Layer 4 of a small transformer language model trained on English Wikipedia (8 layers, counted from 0, width 128).
A neuron adds its activation times its output weights to the MLP's output. To switch it off is to set its activation to zero at one token and run the rest of the model.

Output weights of the MLP neurons that the questions are about. A number n stands for n times 0.0053.
n8: 3 0 18 1 -3 -10 2 -11 -11 40 7 0 -39 7 -21 -16 2 -2 0 1 0 -3 4 -15 -19 -25 -3 2 -36 -4 -4 -9 24 -24 -31 42 -5 -19 -19 3 14 -3 25 4 24 22 25 -2 18 -2 5 -1 28 10 17 2 -21 -9 -16 -17 -29 15 -11 -7 0 -3 -10 23 -8 4 -2 -3 1 -18 -12 -4 7 -5 -14 0 24 -6 31 -16 -10 1 -6 -15 -7 11 -9 -5 -4 7 -6 -17 -22 31 -20 -42 -3 21 -3 32 16 18 -2 26 1 -5 -6 7 16 -17 12 -20 -1 -12 -4 -1 22 18 24 -11 -26 -31 -17 -8
n15: -20 -27 -15 20 3 -7 -2 7 9 -17 -18 -6 -18 24 -31 -22 -24 1 -4 20 8 47 -10 -24 16 -21 -17 -14 7 7 2 -37 -1 4 17 3 7 -4 25 -23 11 -7 -2 31 -2 -14 16 20 1 6 -9 3 31 25 -11 -2 21 12 -14 3 2 10 4 16 3 -5 -7 -10 5 25 17 -29 -20 -11 9 2 -1 1 3 9 6 37 15 20 5 -18 10 22 -16 25 23 8 -14 21 -8 9 -13 26 24 -11 17 2 11 -6 10 0 3 30 -30 23 17 1 41 -11 -5 26 -3 -24 -1 2 -25 30 13 -13 -18 33 -10 31
n25: -20 -6 11 -14 7 -9 15 -2 12 34 -18 4 -17 -6 -15 -7 -8 15 21 10 18 43 7 -18 0 -9 -3 10 10 -15 -8 19 1 7 25 -1 14 -12 -19 7 -23 -23 -14 -25 32 -6 14 12 9 -34 2 31 -12 -10 22 -34 -1 -43 44 15 -28 -4 15 -2 12 11 2 -13 4 -15 20 11 26 -29 15 7 8 12 -18 9 -10 20 26 7 -42 11 2 13 -2 25 -6 0 -8 33 -6 -11 16 -9 -22 -8 0 21 12 25 31 24 -13 -35 -2 -24 -9 15 5 13 -11 -23 6 34 0 2 22 20 27 -10 -26 1 -32 -56
n67: 15 22 -11 6 -22 13 0 20 -2 -1 17 -23 41 -28 -10 11 15 69 20 11 6 19 28 -1 17 10 -49 -13 1 12 12 26 10 10 -36 15 -7 -7 -33 7 11 -28 34 5 25 12 -15 25 -19 -9 -30 9 -21 -1 -1 -39 13 9 -21 -21 -7 -17 1 -8 -37 17 0 32 19 7 -7 3 37 -14 -23 49 19 -19 50 31 10 27 -10 -13 27 -16 7 -3 -29 -13 -6 -4 -17 -30 -32 12 -27 -4 -17 17 -19 -22 -27 29 15 -8 9 16 27 -16 19 -29 -24 -13 -3 12 22 -14 26 -8 5 42 -5 -5 -11 -16 5 10
n147: -10 4 20 17 -9 -23 2 -26 -1 -8 -1 18 -28 24 -12 -15 -22 -2 6 -8 13 1 -7 -38 7 29 17 3 4 10 12 -29 -4 6 -10 9 -11 -7 16 -9 -12 5 13 -2 42 -3 -2 8 1 -21 -8 -19 -13 -22 16 1 -28 -3 -19 -42 -1 -14 28 -9 17 9 5 -7 12 2 6 -6 -13 -10 6 27 32 -13 -24 17 -25 3 6 -8 -3 -15 1 21 26 41 -1 -2 -7 8 8 -9 -4 -19 -51 3 8 -19 19 13 -10 -8 -16 24 -21 -10 -2 30 -10 22 -8 -19 -5 9 -3 42 -15 -46 -17 -47 28 -3 -3 4
n164: 13 45 7 -6 31 29 12 4 -2 -18 -17 6 -16 32 34 12 15 8 0 20 20 18 1 -3 37 24 0 -21 0 -8 2 -11 42 2 16 12 9 16 8 39 -5 12 -3 -27 -53 -2 -38 -1 9 -11 19 0 -33 -26 -20 -28 -16 12 -29 6 -24 12 4 -15 15 1 -16 -12 -3 9 8 12 -6 15 6 -22 -25 -7 -7 19 -16 -22 -12 -12 -2 5 -2 -22 -2 -21 -4 14 2 -9 30 -3 -24 20 35 -29 -43 11 -17 -21 10 -46 10 -16 25 9 24 -12 1 -2 -2 29 17 3 -29 2 -18 6 29 2 -1 -5 -32 7
n173: 34 -5 -4 -14 0 21 -3 -15 -1 17 -10 -1 -43 31 2 -34 36 1 4 10 -28 41 -43 -10 -7 -19 15 -32 6 29 22 17 10 22 -9 -11 -1 -35 -27 -5 -31 -4 18 -48 33 -17 20 -21 4 -47 18 -1 1 0 35 25 2 -33 5 -18 1 20 -1 -7 -37 -9 9 -28 -13 -28 -9 1 -16 -8 9 -7 -6 -10 3 -12 -2 29 -3 29 0 -11 -9 26 -9 15 4 -5 -3 -10 9 7 18 -6 2 -3 -16 -17 0 -24 4 -23 -13 45 -29 14 -37 -10 1 -13 -7 -31 -4 -21 -7 -13 18 4 -13 3 12 -8 14 4
n174: -9 0 36 -25 -1 2 13 0 9 3 12 5 -12 10 -7 -29 1 0 2 -15 -9 7 -3 -6 2 10 0 7 0 16 -3 29 -45 29 8 38 11 -13 21 2 -19 9 -4 -8 30 -5 -23 17 10 11 38 7 9 -18 -1 -33 -7 -8 -12 -13 20 28 -3 -4 34 -2 -4 4 -18 -7 -21 -2 -18 19 0 -1 -28 13 -6 -26 0 31 5 -19 26 3 0 13 0 -23 -11 -4 -10 4 -28 -18 -2 -24 1 19 -24 -1 -27 -3 33 3 4 -5 19 -2 -22 18 35 13 -11 26 -10 0 0 4 -41 14 -10 5 20 -6 33 -7
n188: 27 20 -3 0 -12 -1 6 3 -2 11 -5 -14 6 -1 28 -2 13 13 -20 7 -8 20 0 30 7 7 25 12 3 -25 16 18 27 -6 -21 -11 -36 -15 4 20 -3 -10 13 -24 18 28 -35 -6 8 -6 -8 5 5 44 -19 -28 -23 3 21 -11 -13 -9 20 20 -4 -28 -10 -6 -2 -19 -25 10 3 3 4 -41 1 -9 19 -2 -2 15 -8 -14 8 -25 -22 -16 33 -63 -10 19 -3 3 -14 -4 -3 7 7 -13 3 -24 15 1 -8 -48 8 14 3 28 -2 22 -12 -3 -11 -10 -30 3 -38 -26 -13 8 16 -43 -1 -21 -6 -3
n212: 40 1 -2 0 18 16 -10 -18 -4 -23 9 -14 26 -37 22 4 6 20 14 13 -4 9 11 -30 8 -2 -1 2 3 37 39 -26 7 9 10 -7 -28 -8 1 -4 -5 4 -25 5 14 -18 -10 8 -46 16 -1 -3 -14 -1 -3 -5 -10 23 -28 -31 -6 -2 13 37 -16 -1 8 -26 10 2 10 2 -8 -11 -5 6 5 9 7 18 0 4 -2 5 -17 -21 -3 -4 -7 12 -21 -15 1 -12 -4 13 -15 -10 -4 -63 -15 29 -15 20 -4 -2 26 11 22 -3 8 25 -35 19 -5 10 18 12 0 -19 -4 -10 -5 -12 7 17 21 28
n222: 31 14 -20 5 -6 16 43 -2 1 -6 -17 -1 6 -5 -11 6 12 -7 24 -20 -30 -27 -1 -32 36 7 -1 -2 12 -11 -3 8 11 -5 28 15 -25 -23 26 -16 5 -21 -6 -5 18 -4 -20 18 -24 13 9 5 5 12 -1 -4 22 4 11 -20 21 9 -11 -4 0 11 -34 -8 8 6 -44 -18 -7 -14 22 10 27 1 -31 7 -21 -16 -32 -5 -31 -10 3 25 -25 -43 -11 -10 7 2 -7 -19 30 15 39 -23 4 1 -16 -7 33 33 -20 -1 5 -21 8 -12 2 38 -26 1 34 -30 -1 11 2 -31 -17 8 -2 5 7 3
n251: -19 26 -22 12 30 -8 22 -18 7 -31 2 -10 -12 13 -17 17 -13 -5 15 -17 20 12 -6 12 -14 7 -11 4 -2 28 -8 -4 -19 6 -8 2 38 -17 -23 -41 21 -20 8 -1 -20 17 5 -16 -25 -12 14 -13 29 4 22 7 7 -18 31 27 -26 15 28 23 15 38 11 -1 14 21 51 17 34 -3 34 6 24 2 8 11 12 -5 -13 19 17 36 -13 -4 -54 24 4 35 -16 15 11 -4 -3 -39 4 -6 3 -5 24 1 24 9 5 0 6 -18 -1 4 4 -12 21 9 35 15 19 5 -12 -19 14 -14 -18 29 -6 -45
n266: 29 26 22 -7 26 32 -15 4 -4 13 -6 11 7 -16 24 -14 -32 9 -1 -13 -12 1 -9 17 17 -20 0 3 16 25 18 1 21 6 -4 39 -23 13 -7 14 -14 -4 4 20 -2 5 -2 -13 -7 6 -8 -8 -3 -19 0 -22 20 6 9 -2 7 7 2 -6 7 3 -5 -34 -31 -14 4 16 -22 6 9 14 -2 -1 -5 -13 5 -33 3 0 -3 -6 12 -34 4 -22 -27 17 -10 -12 -14 3 -15 28 12 -20 -33 -11 14 17 -16 -20 -1 -10 13 15 16 -6 1 3 -19 11 21 -6 12 -11 -15 21 12 -37 4 21 -20 45
n295: 7 33 28 -10 2 -1 -6 11 16 33 -6 -18 19 3 7 -6 15 -26 -6 -24 -32 -45 -31 18 19 -10 -13 17 -7 11 -7 -8 2 4 19 0 16 -12 3 25 10 40 8 17 -5 16 -12 12 53 -4 36 -21 36 26 16 10 1 -4 -25 7 11 -4 -25 -3 -18 26 -20 -20 -20 -16 30 -31 -20 3 -4 9 -19 -6 8 18 -28 18 9 8 -1 11 -19 -16 -33 13 -6 -14 15 9 -24 -12 3 1 4 -12 -19 -6 -10 18 26 -16 -1 -9 12 5 -25 -34 34 -21 -13 25 7 -22 15 4 -14 4 1 -15 30 18 10 -94
n299: 19 29 -5 -13 -8 -34 4 18 -27 -3 -9 6 5 -3 14 -6 -7 -17 -23 -9 -19 7 6 0 17 21 -5 -17 -16 14 -5 7 -26 -22 1 -16 2 19 -32 1 -11 3 14 -8 -10 -10 -2 -16 -16 -8 -12 21 -23 -13 -5 -11 22 -7 -7 9 14 -20 5 -3 -4 14 -6 -1 -10 9 -6 -15 -3 -6 14 24 -21 -26 3 -25 3 24 -28 32 11 -14 -21 9 41 39 4 19 7 -26 -9 5 -5 -17 9 -9 -3 -17 -3 -25 5 -28 -15 -12 13 -20 -30 -13 -3 4 -10 9 -21 -3 7 -7 -11 11 20 -7 60 5 8 15
n308: 16 -16 -16 -18 -1 2 4 -21 7 2 12 -18 -4 18 -8 -13 -10 18 -8 9 1 6 -17 3 11 3 -1 -12 -3 8 -31 -2 14 14 27 1 8 -15 -16 3 -10 0 -9 -37 -3 -18 -18 -12 -19 -16 4 -13 -14 -46 11 -12 34 11 -5 16 2 4 -15 8 -30 -15 -2 42 43 8 28 -2 16 -22 5 6 -13 -5 57 -19 12 9 -16 -1 -5 24 -19 -36 26 -3 1 5 19 -3 20 0 13 -7 -10 -3 -4 -44 -12 7 13 12 -50 9 7 0 -9 16 42 -52 19 -3 -20 -16 -1 10 6 17 -10 -1 -1 -21 29 9

Each question names a token from some text and the token that comes next. It shows the activations a of the neurons there, in the order above. A number n stands for n times 0.048.

Then comes g, the gradient of the next token's log-probability with respect to the MLP's output, scaled to length 1. A neuron's effect is roughly proportional to its activation times (output weights . g). A number n stands for n times 0.0043.

",", then " including"
a: 1 -2 9 1 0 0 0 0 -6 -1 -2 -3 -2 0 -1 -1
g: -28 -24 10 21 1 -3 11 36 -7 -29 -4 7 32 -11 32 -8 25 -1 9 8 -16 26 -51 1 -5 -27 -10 30 28 -13 -27 17 -46 -15 22 14 -13 -26 -3 -21 10 28 -3 3 -31 -32 -16 11 19 1 -45 8 3 -4 8 20 -28 6 2 -26 1 -28 -33 6 15 -44 -34 46 -23 13 -6 -19 -30 -10 -33 12 -28 32 -25 27 -10 -48 4 35 -14 -1 16 29 3 -10 -5 21 -7 9 7 16 1 14 16 33 24 4 9 3 -3 13 17 12 3 10 0 -1 16 7 3 -12 -6 -31 -2 0 -15 -23 -26 12 5 -3 35 22
Which neuron, switched off, raises the next token's probability most? n25

" The", then " Cup"
a: -1 -1 -4 -6 -7 -5 -3 0 1 -8 0 -6 1 -10 3 0
g: 1 -25 15 -11 28 -7 -24 6 -3 31 -4 1 -34 -19 10 -15 4 -6 -2 -9 12 -35 11 -27 -8 -36 -36 13 -25 -33 -47 13 15 11 -13 -18 38 31 4 19 11 6 6 -25 14 5 8 31 -43 -11 12 11 32 1 -16 20 -12 -5 -33 -1 13 15 -17 -3 -7 14 14 -17 -1 2 -19 -20 0 24 -4 38 5 -32 2 -13 5 -36 77 -19 31 -17 3 -30 -12 -10 34 13 8 -6 43 2 33 5 4 1 11 -10 -1 -28 5 18 15 -11 -16 5 12 -44 20 -2 -28 11 2 -8 10 5 9 28 -8 -12 -4 43 16 -15
Which two neurons, each switched off alone, lower its probability most, in order? n212, n147

" of", then " maximum"
a: -3 -2 2 0 -3 0 3 -1 9 0 -5 8 5 6 -4 1
g: -34 -1 8 11 23 -2 16 -1 -7 -20 14 -7 8 12 -7 -19 -28 -9 -7 2 -6 43 7 -1 -3 -20 33 14 13 4 -9 4 6 -5 -18 -33 16 -2 -27 12 1 11 24 -36 -22 -19 -1 18 -26 -13 1 -34 -5 9 -8 -21 -3 -7 -93 2 -4 -10 17 1 2 10 8 -8 26 -21 -17 19 -5 36 11 13 -17 -23 -12 8 -20 -27 -6 -14 -35 -24 21 -62 -8 2 13 40 42 6 1 -2 -44 -1 1 9 33 -22 16 -28 -14 -3 -15 2 24 -2 -15 18 14 29 10 -24 -17 -2 27 -4 -40 7 15 -19 -6 25 -27 -1
Which neuron, switched off, lowers the next token's probability most? n222

"\n", then "\n"
a: -6 2 3 19 0 1 -3 5 -2 0 1 7 -3 74 -1 8
g: 1 31 2 6 -15 -24 -1 -9 32 -9 -7 4 -9 -21 14 8 -8 -17 -23 20 -16 -64 -5 -24 -49 -4 2 28 8 -1 14 -35 -7 -1 -3 -41 0 -1 29 10 -29 41 10 -13 -1 4 -12 32 16 -17 22 -12 17 1 -20 -15 24 -10 -6 6 12 -9 -12 -1 -3 -24 33 -22 4 -28 -1 -21 11 2 -17 -6 35 -7 5 -2 -16 50 21 6 -20 5 1 27 -12 9 -1 -28 20 -2 -5 -12 -14 -8 -23 14 14 -7 7 19 -34 19 -16 -6 -4 -4 37 22 -17 26 -3 -6 -28 -38 -10 12 -7 -12 -44 39 -76 -12 5 5
Which neuron, switched off, lowers the next token's probability most? n295

".", then " 3"
a: -4 -6 6 0 -1 2 2 1 -2 -2 4 4 -7 -2 5 -8
g: -2 -27 5 -23 -4 23 13 -14 3 -22 10 -5 -2 -19 14 -30 -38 19 20 0 -5 41 6 23 -37 -25 -10 1 10 -4 -13 -12 -2 -19 38 4 -24 -26 -18 -18 -5 -22 7 10 -13 -19 -24 -6 -27 -40 22 -15 27 42 -12 -21 10 -8 9 -12 -3 -36 -21 -33 -17 -2 -3 -22 -6 -37 35 5 -8 1 -34 8 -20 -9 -22 -24 -4 -6 13 -34 -22 -34 23 13 -56 28 -6 -17 -4 8 7 0 6 5 21 -46 22 -36 -4 -9 -26 -3 36 3 -21 -17 8 34 5 3 6 -21 5 -40 4 43 -7 -7 -7 -21 0 -14 -9 14
Which neuron, switched off, raises the next token's probability most? n15

"\n", then "F"
a: 3 -4 3 -1 1 -3 19 4 -2 2 17 2 2 95 0 0
g: 11 -5 -1 -2 -61 8 4 -2 0 23 9 -38 -39 22 28 3 25 -3 16 -25 -19 -33 -26 6 18 -16 29 10 7 35 8 16 -13 -11 -16 1 0 15 6 28 -21 20 -12 -2 -29 7 25 3 -11 15 15 14 0 -17 -10 20 13 -1 -17 -6 -27 -32 -5 14 -13 22 40 -12 28 -14 16 0 7 12 -6 0 16 -62 2 2 37 -5 -31 10 -35 -8 -7 12 -32 -2 -21 6 -14 -35 -15 -3 4 32 -2 11 21 11 -21 2 3 -16 -36 -10 8 -13 6 -29 -5 49 27 9 -26 -9 23 -60 9 17 -4 -17 16 27 9 14
Which neuron, switched off, lowers the next token's probability most? n295

" s", then "omet"
a: -1 6 0 0 -1 2 -3 8 -18 -23 -2 -6 -5 -2 -3 -3
g: 20 -5 -19 -55 -3 -22 -12 1 19 18 -29 -38 -19 -8 19 -11 -1 -17 21 3 25 -7 -32 -14 0 13 -7 -3 4 -37 -18 -19 23 14 -2 -4 -42 -20 -9 35 -16 12 27 0 1 15 -27 -29 3 -16 16 -16 -13 35 -17 -14 33 -2 6 -16 19 12 30 4 24 36 -32 -15 -21 -34 -27 4 9 -6 31 26 -34 26 -3 11 5 -2 -25 -9 -9 28 -14 -26 46 33 2 -38 -9 -4 18 -23 42 3 -7 7 6 11 9 4 5 19 8 13 20 -8 -19 -15 39 -29 -2 -5 9 47 -13 7 -19 9 -8 -17 -9 2 -34 9
Which neuron, switched off, lowers the next token's probability most? n212

"ey", then " ("
a: 1 -3 -4 -2 -3 4 1 1 3 4 -5 -1 -5 3 -7 -1
g: 22 -44 -7 1 17 -24 29 -15 2 5 -16 -36 -16 12 32 6 -13 -9 17 27 3 -11 26 7 -2 34 -24 -14 21 -24 -3 41 8 4 12 -52 -17 -4 -11 -11 22 -16 28 21 -11 -12 15 11 6 -10 37 -4 -27 -20 7 -10 25 8 23 2 -17 23 0 21 -10 -4 2 -13 0 29 -2 10 -11 -7 -10 36 20 35 50 7 -35 -23 -7 -15 6 41 20 -12 8 4 12 -2 6 14 38 17 14 6 -4 11 -14 -39 13 38 11 28 18 39 21 5 7 0 -1 1 27 -9 43 13 -29 -14 7 2 -24 41 -29 -8 -29 9
Which neuron, switched off, lowers the next token's probability most? n299

"ov", then "es,"
a: 0 -2 6 3 1 -1 -4 1 -1 0 0 -13 1 1 1 2
g: 3 -4 -12 -24 -18 -9 -28 28 12 -39 23 -14 19 -29 -6 8 8 2 25 17 -28 -19 -30 -16 -28 -3 -7 -5 -7 -19 4 0 -5 3 7 9 -30 37 -12 -7 -37 18 -7 21 -17 -1 -40 30 20 1 -26 -21 6 -21 -1 17 10 -16 20 15 19 -6 3 -6 33 -19 8 27 -12 1 -8 -4 -6 -20 -3 24 -44 9 6 58 -4 19 22 -8 20 28 -16 11 -8 -57 30 26 32 -5 -19 9 -4 3 22 -9 31 -6 32 -13 3 -4 28 -2 -16 19 -19 -21 -5 -39 -20 -42 -35 -20 13 -27 11 -30 -3 13 -5 -25 29 0
Which neuron, switched off, lowers the next token's probability most? n251

" km", then ","
a: -1 0 8 2 1 9 -3 -32 -25 4 -4 -3 -2 -2 -7 5
g: 19 -8 -24 6 -34 1 -28 4 -5 -5 -10 -3 -12 0 1 -8 17 8 -7 -15 4 -2 27 5 -44 -16 10 16 3 -7 26 2 -19 18 -13 40 28 33 -29 26 12 17 -7 -7 -13 34 -10 -9 15 14 -21 -24 -26 -40 8 -10 27 20 -38 20 -62 -3 5 -9 17 -1 39 12 -1 12 -35 7 -2 1 -21 -35 17 -9 -16 8 1 13 12 -16 -33 -12 6 -22 -34 -25 10 -24 -19 -25 21 -28 36 -12 40 6 47 19 7 -9 -4 -13 6 -7 -32 -30 22 4 -19 4 -18 34 23 15 13 26 42 -1 -17 10 -12 -18 12 -1
Which neuron, switched off, lowers the next token's probability most? n174

" to", then " 60"
a: 2 0 5 -5 -6 -1 6 0 5 -2 -6 9 0 1 -4 -13
g: 20 -5 54 -7 16 -9 -17 6 -2 -29 -31 50 11 14 39 -31 5 11 -36 3 6 48 3 11 -32 -17 16 -9 -2 -42 -34 -1 11 -23 20 -6 32 -32 5 -22 -24 32 26 -35 -9 12 23 -28 -41 -23 -1 3 -2 -27 -26 -13 25 28 -7 -13 -35 -14 -48 8 0 -8 6 8 29 12 2 -7 13 7 -43 -35 11 -4 17 -5 -6 13 -17 12 -2 11 15 9 -11 -1 -13 18 36 -24 21 17 -28 19 -3 -17 15 0 -10 0 6 -4 -10 18 3 16 0 6 20 6 -4 -2 -3 8 -10 -8 -3 30 15 -12 29 -15 -12 43
Which neuron, switched off, raises the next token's probability most? n308

" 8,", then " 1997"
a: -5 0 9 -4 -3 7 2 -2 3 -2 1 0 -1 0 2 -3
g: 14 -7 1 -6 -2 51 -19 19 -33 -23 2 14 14 40 46 -3 -31 -19 -3 22 -9 -16 18 -6 2 -13 10 14 11 19 -6 -7 -15 6 -20 -3 6 -4 -21 28 17 16 15 37 -48 -39 -10 27 20 -44 26 11 -2 9 10 5 -8 12 -11 29 12 6 -10 -41 -2 -19 -14 18 -10 -20 7 9 -19 23 -10 -18 -50 -20 -2 42 7 -20 -1 24 -33 22 -13 22 9 -6 41 17 -20 -16 -38 6 17 13 9 -13 -22 6 -5 8 -3 -17 40 -26 21 -10 4 -10 21 35 -26 -28 -9 6 28 -19 10 -8 -6 -28 13 2 -18 24
Which neuron, switched off, raises the next token's probability most? n25

" as", then " the"
a: -3 -21 2 -5 1 2 -2 3 2 -2 3 4 -6 2 3 7
g: -11 -11 22 -32 3 -13 -18 -26 -16 17 -4 15 -45 -33 17 -10 -10 28 -12 -58 -1 -14 -15 -49 1 11 5 5 -13 5 6 2 17 -7 0 -6 -13 20 -22 -7 7 3 37 11 19 14 25 -14 -14 19 -78 16 9 5 -10 -7 -2 -30 46 -24 -5 13 48 21 2 -2 5 -34 -10 15 -14 29 35 -1 -31 15 -9 -8 -10 -30 5 10 7 -22 6 -4 -1 13 21 32 -42 -28 -10 9 0 -32 -10 -3 23 -3 -10 1 -1 -23 29 20 21 -22 4 16 10 18 -22 -27 13 -31 14 -20 7 9 21 -14 5 17 -10 3 -27 -2
Which neuron, switched off, lowers the next token's probability most? n15

" the", then " system"
a: 1 -3 6 -5 -5 -1 0 4 4 -5 2 -1 -3 -1 0 0
g: 11 10 21 23 -18 -4 -10 -12 -13 -11 -18 -30 1 4 3 -7 -17 -20 4 -3 -3 0 -15 -6 -32 22 18 35 28 -20 0 26 13 42 17 -7 -15 13 18 -17 -3 30 -14 -12 -30 -3 -13 32 1 3 -11 4 34 -20 4 -3 -20 14 18 -24 -17 -12 25 5 10 -18 52 -11 -6 -26 -29 -16 20 25 41 33 10 14 -32 23 -6 -17 2 -19 43 32 3 -36 7 35 7 34 12 0 18 -1 25 10 -22 42 -3 27 -1 -20 -29 -23 29 9 24 24 7 5 -15 33 11 -69 -10 -15 0 0 -17 -2 12 7 -1 -9 -13 -23
Which neuron, switched off, lowers the next token's probability most? n67

" 6,", then " a"
a: 1 -3 -1 -4 -4 4 11 -4 2 0 2 -1 2 6 -1 -3
g: 14 8 18 -2 -2 -25 -5 -14 0 67 1 -34 -23 -1 -9 21 9 37 -5 8 -30 -30 -5 11 -27 27 28 -48 -28 3 -18 6 39 -40 -2 -6 -9 10 -41 -6 15 -14 2 5 8 -10 10 19 29 44 -22 -2 -15 9 7 17 -11 9 -13 -2 -33 27 19 -3 18 21 13 2 -5 31 6 24 36 -1 -13 16 14 3 -13 6 7 15 -31 7 6 -27 -4 -32 19 20 -2 21 -13 19 4 7 25 -37 10 -36 9 16 -1 -36 42 11 6 7 -16 -31 19 -6 -28 -35 8 10 12 -14 -28 -11 4 -4 1 -9 -13 -18 -17 -40
Which neuron, switched off, lowers the next token's probability most? n174

"ro", then "sc"
a: 1 6 0 -6 3 3 -5 1 6 2 -2 -2 0 -7 8 -1
g: 21 45 -9 14 -36 15 -34 -4 0 13 57 26 -24 -24 4 -35 -22 -4 12 32 35 12 8 36 -13 20 9 38 -33 -31 37 -9 -5 26 24 37 0 11 -13 -16 -29 17 -7 10 -14 -3 -5 31 0 18 -15 -25 24 -7 -5 -18 -10 -41 5 -5 -4 -12 -3 15 -17 -19 16 26 -7 12 -14 16 15 9 -13 2 -2 4 -18 9 -51 -16 14 40 3 39 -10 5 17 -4 14 18 -9 -19 -15 -20 -43 1 15 3 23 -2 8 -21 13 -8 -15 -20 -22 -4 -2 9 18 -22 13 -49 15 12 -20 -2 4 32 8 1 -21 -6 -5 23
Which neuron, switched off, lowers the next token's probability most? n295

"anning", then " (W"
a: -1 2 -10 -8 2 3 -2 -1 -5 1 0 7 1 1 0 -1
g: -32 -31 -45 16 1 28 -3 -43 -1 -35 17 1 4 51 -43 -12 22 -8 -15 6 -9 -26 -18 -3 9 18 -12 -18 -19 12 10 -19 3 13 -43 1 -12 -7 43 -6 13 -4 4 14 -54 -9 -19 42 4 -34 35 -21 10 20 -17 0 1 20 -23 3 -17 -1 21 -20 -5 -23 13 32 16 4 2 -11 -16 21 -28 -4 -7 21 13 -1 -14 -41 -1 14 15 2 -15 -6 -30 14 28 -17 -23 2 6 14 46 8 -43 11 -24 20 18 -21 -27 3 -17 2 -20 -27 -3 7 -35 14 2 -1 -21 -5 -8 -4 -11 -16 -14 37 3 -7 12 16
Which neuron, switched off, lowers the next token's probability most? n25

" parents", then "'"
a: -1 -11 3 0 -3 2 1 1 3 -3 0 -3 -3 1 13 0
g: -9 29 -19 -8 3 -18 37 -10 -25 -13 -10 -32 20 18 -8 4 -8 -20 -6 -15 17 -47 29 -8 5 5 19 3 -16 20 -7 -26 10 -5 7 2 -24 -9 -15 -7 -12 17 12 3 7 24 25 -27 -8 25 0 6 11 -22 -12 -11 -12 -17 -39 -36 4 -28 2 6 5 -3 -8 -10 -34 19 10 1 5 -7 -44 10 -2 -27 38 18 4 3 9 -13 12 -17 -3 23 -14 1 -11 35 18 30 11 19 -25 43 -1 -40 -13 8 32 -43 5 -12 15 -7 -14 17 12 -26 -30 -3 -27 10 -41 -19 11 -9 7 -50 56 -3 35 27 21 35
Which neuron, switched off, lowers the next token's probability most? n299

" the", then " 9th"
a: 4 0 1 -8 -6 1 0 0 1 -8 1 -1 0 -10 0 1
g: 11 -23 -6 -16 11 -11 6 34 -13 20 13 -33 25 16 -19 18 2 -22 -31 -15 -13 6 2 -27 -3 -8 -1 9 -28 -56 1 -11 25 -29 9 -21 17 14 -7 -4 0 26 -5 -9 17 1 -3 -29 -53 -3 24 -1 10 -3 9 -5 -4 41 23 -9 35 9 -36 -26 -10 49 -47 10 14 -14 -31 -29 28 24 9 6 -32 19 -2 -3 -13 7 32 17 -39 -10 6 -2 -11 -6 6 24 16 1 15 -26 12 -41 10 30 28 -25 -27 0 25 6 33 -11 13 -20 -5 16 -3 -19 -4 -36 -7 29 25 7 -9 7 -12 -12 -27 11 -20 -14
Which neuron, switched off, lowers the next token's probability most? n212

" P", then "atch"
a: 1 -1 2 3 0 1 -5 -3 7 3 1 -8 -4 0 0 -2
g: -4 -8 6 -25 9 18 2 -13 -9 2 -20 0 -43 -6 -58 7 23 -7 31 6 23 25 -56 -28 -7 -12 22 -6 -17 -23 -17 -35 24 -14 -28 -24 -3 38 -12 -16 -6 -1 -11 40 26 13 20 2 -1 8 -36 -32 49 -6 8 -20 -7 -39 16 -4 -10 0 -16 5 32 -9 -19 -1 0 -5 -10 -9 14 27 17 9 13 -18 7 -12 -1 10 -15 4 -26 32 22 7 -16 15 19 1 33 -19 -3 -25 -10 6 -15 -6 -21 6 -11 44 9 -8 23 -28 -11 39 -28 14 7 20 -1 8 -34 -27 14 19 -11 -2 21 50 4 9 19 11
Which neuron, switched off, raises the next token's probability most? n188

" the", then " spec"
a: -1 -1 2 -8 -2 -1 0 3 0 -8 -1 0 0 4 -2 2
g: 2 -7 25 3 29 -26 41 22 -2 -9 -3 -26 5 -10 2 -10 -4 20 37 16 -18 -8 -39 -12 -21 -14 -28 30 41 -14 -4 16 30 -4 12 -1 41 45 -9 -31 -42 -8 11 21 -10 3 -2 -13 13 -12 -25 20 30 -9 -51 24 -18 16 23 4 13 4 -1 8 -6 -20 -23 -7 -21 27 13 -15 7 26 -9 21 -10 40 -23 -10 -4 -1 2 -23 8 -34 21 2 -1 8 33 -10 -31 8 -8 -1 6 41 6 0 14 31 33 -13 18 30 12 21 -9 -29 -7 43 3 17 -9 -22 13 -3 25 -38 -11 -7 27 -4 4 -20 15 -25
Which neuron, switched off, lowers the next token's probability most? n67

" an", then "aly"
a: -1 -2 0 0 18 8 2 0 0 -5 -5 0 -2 0 -1 -10
g: -17 10 25 21 -55 12 18 -1 -13 -28 18 4 18 17 -3 -13 5 -47 -17 17 -13 -29 -13 5 10 34 32 -31 -14 6 34 11 -31 -25 0 30 4 -25 -21 14 1 -3 -17 16 -36 -26 -5 22 13 22 -7 -10 9 4 18 6 -13 -1 9 -8 -17 2 -12 9 -33 9 -14 -8 7 10 7 -5 -26 -12 -18 -8 8 -33 34 -34 2 26 -9 28 18 7 -25 2 2 10 0 19 -31 21 -20 -12 -17 -51 -22 8 -6 -12 -24 -3 -36 -34 1 10 -10 14 -7 -31 -3 44 12 -32 24 -33 4 10 5 -12 -25 -10 54 6 32 9
Which neuron, switched off, lowers the next token's probability most? n147

" great", then "est"
a: -26 1 -7 -1 -8 3 -6 10 -1 -1 0 7 3 -1 -1 0
g: -28 19 -39 7 -5 5 -46 29 -3 -2 6 10 3 38 23 13 -20 13 -21 -3 41 31 -6 -10 31 -17 25 -11 -13 -23 -13 -19 16 -4 4 21 -39 23 4 -25 1 10 18 13 -23 12 7 3 12 14 -7 -20 31 3 3 6 -27 -13 -25 -1 -16 14 -37 24 -16 -6 -5 0 -2 -7 15 16 5 7 -24 12 -36 -41 8 -14 8 4 -17 0 9 -26 -24 13 17 -13 -32 -4 -5 -20 -16 -17 14 -9 13 -28 20 -10 5 11 11 -51 32 -46 3 30 -4 -27 28 14 5 26 -17 -1 -25 -41 -1 28 46 -27 41 -15 -2 -11
Which neuron, switched off, raises the next token's probability most? n8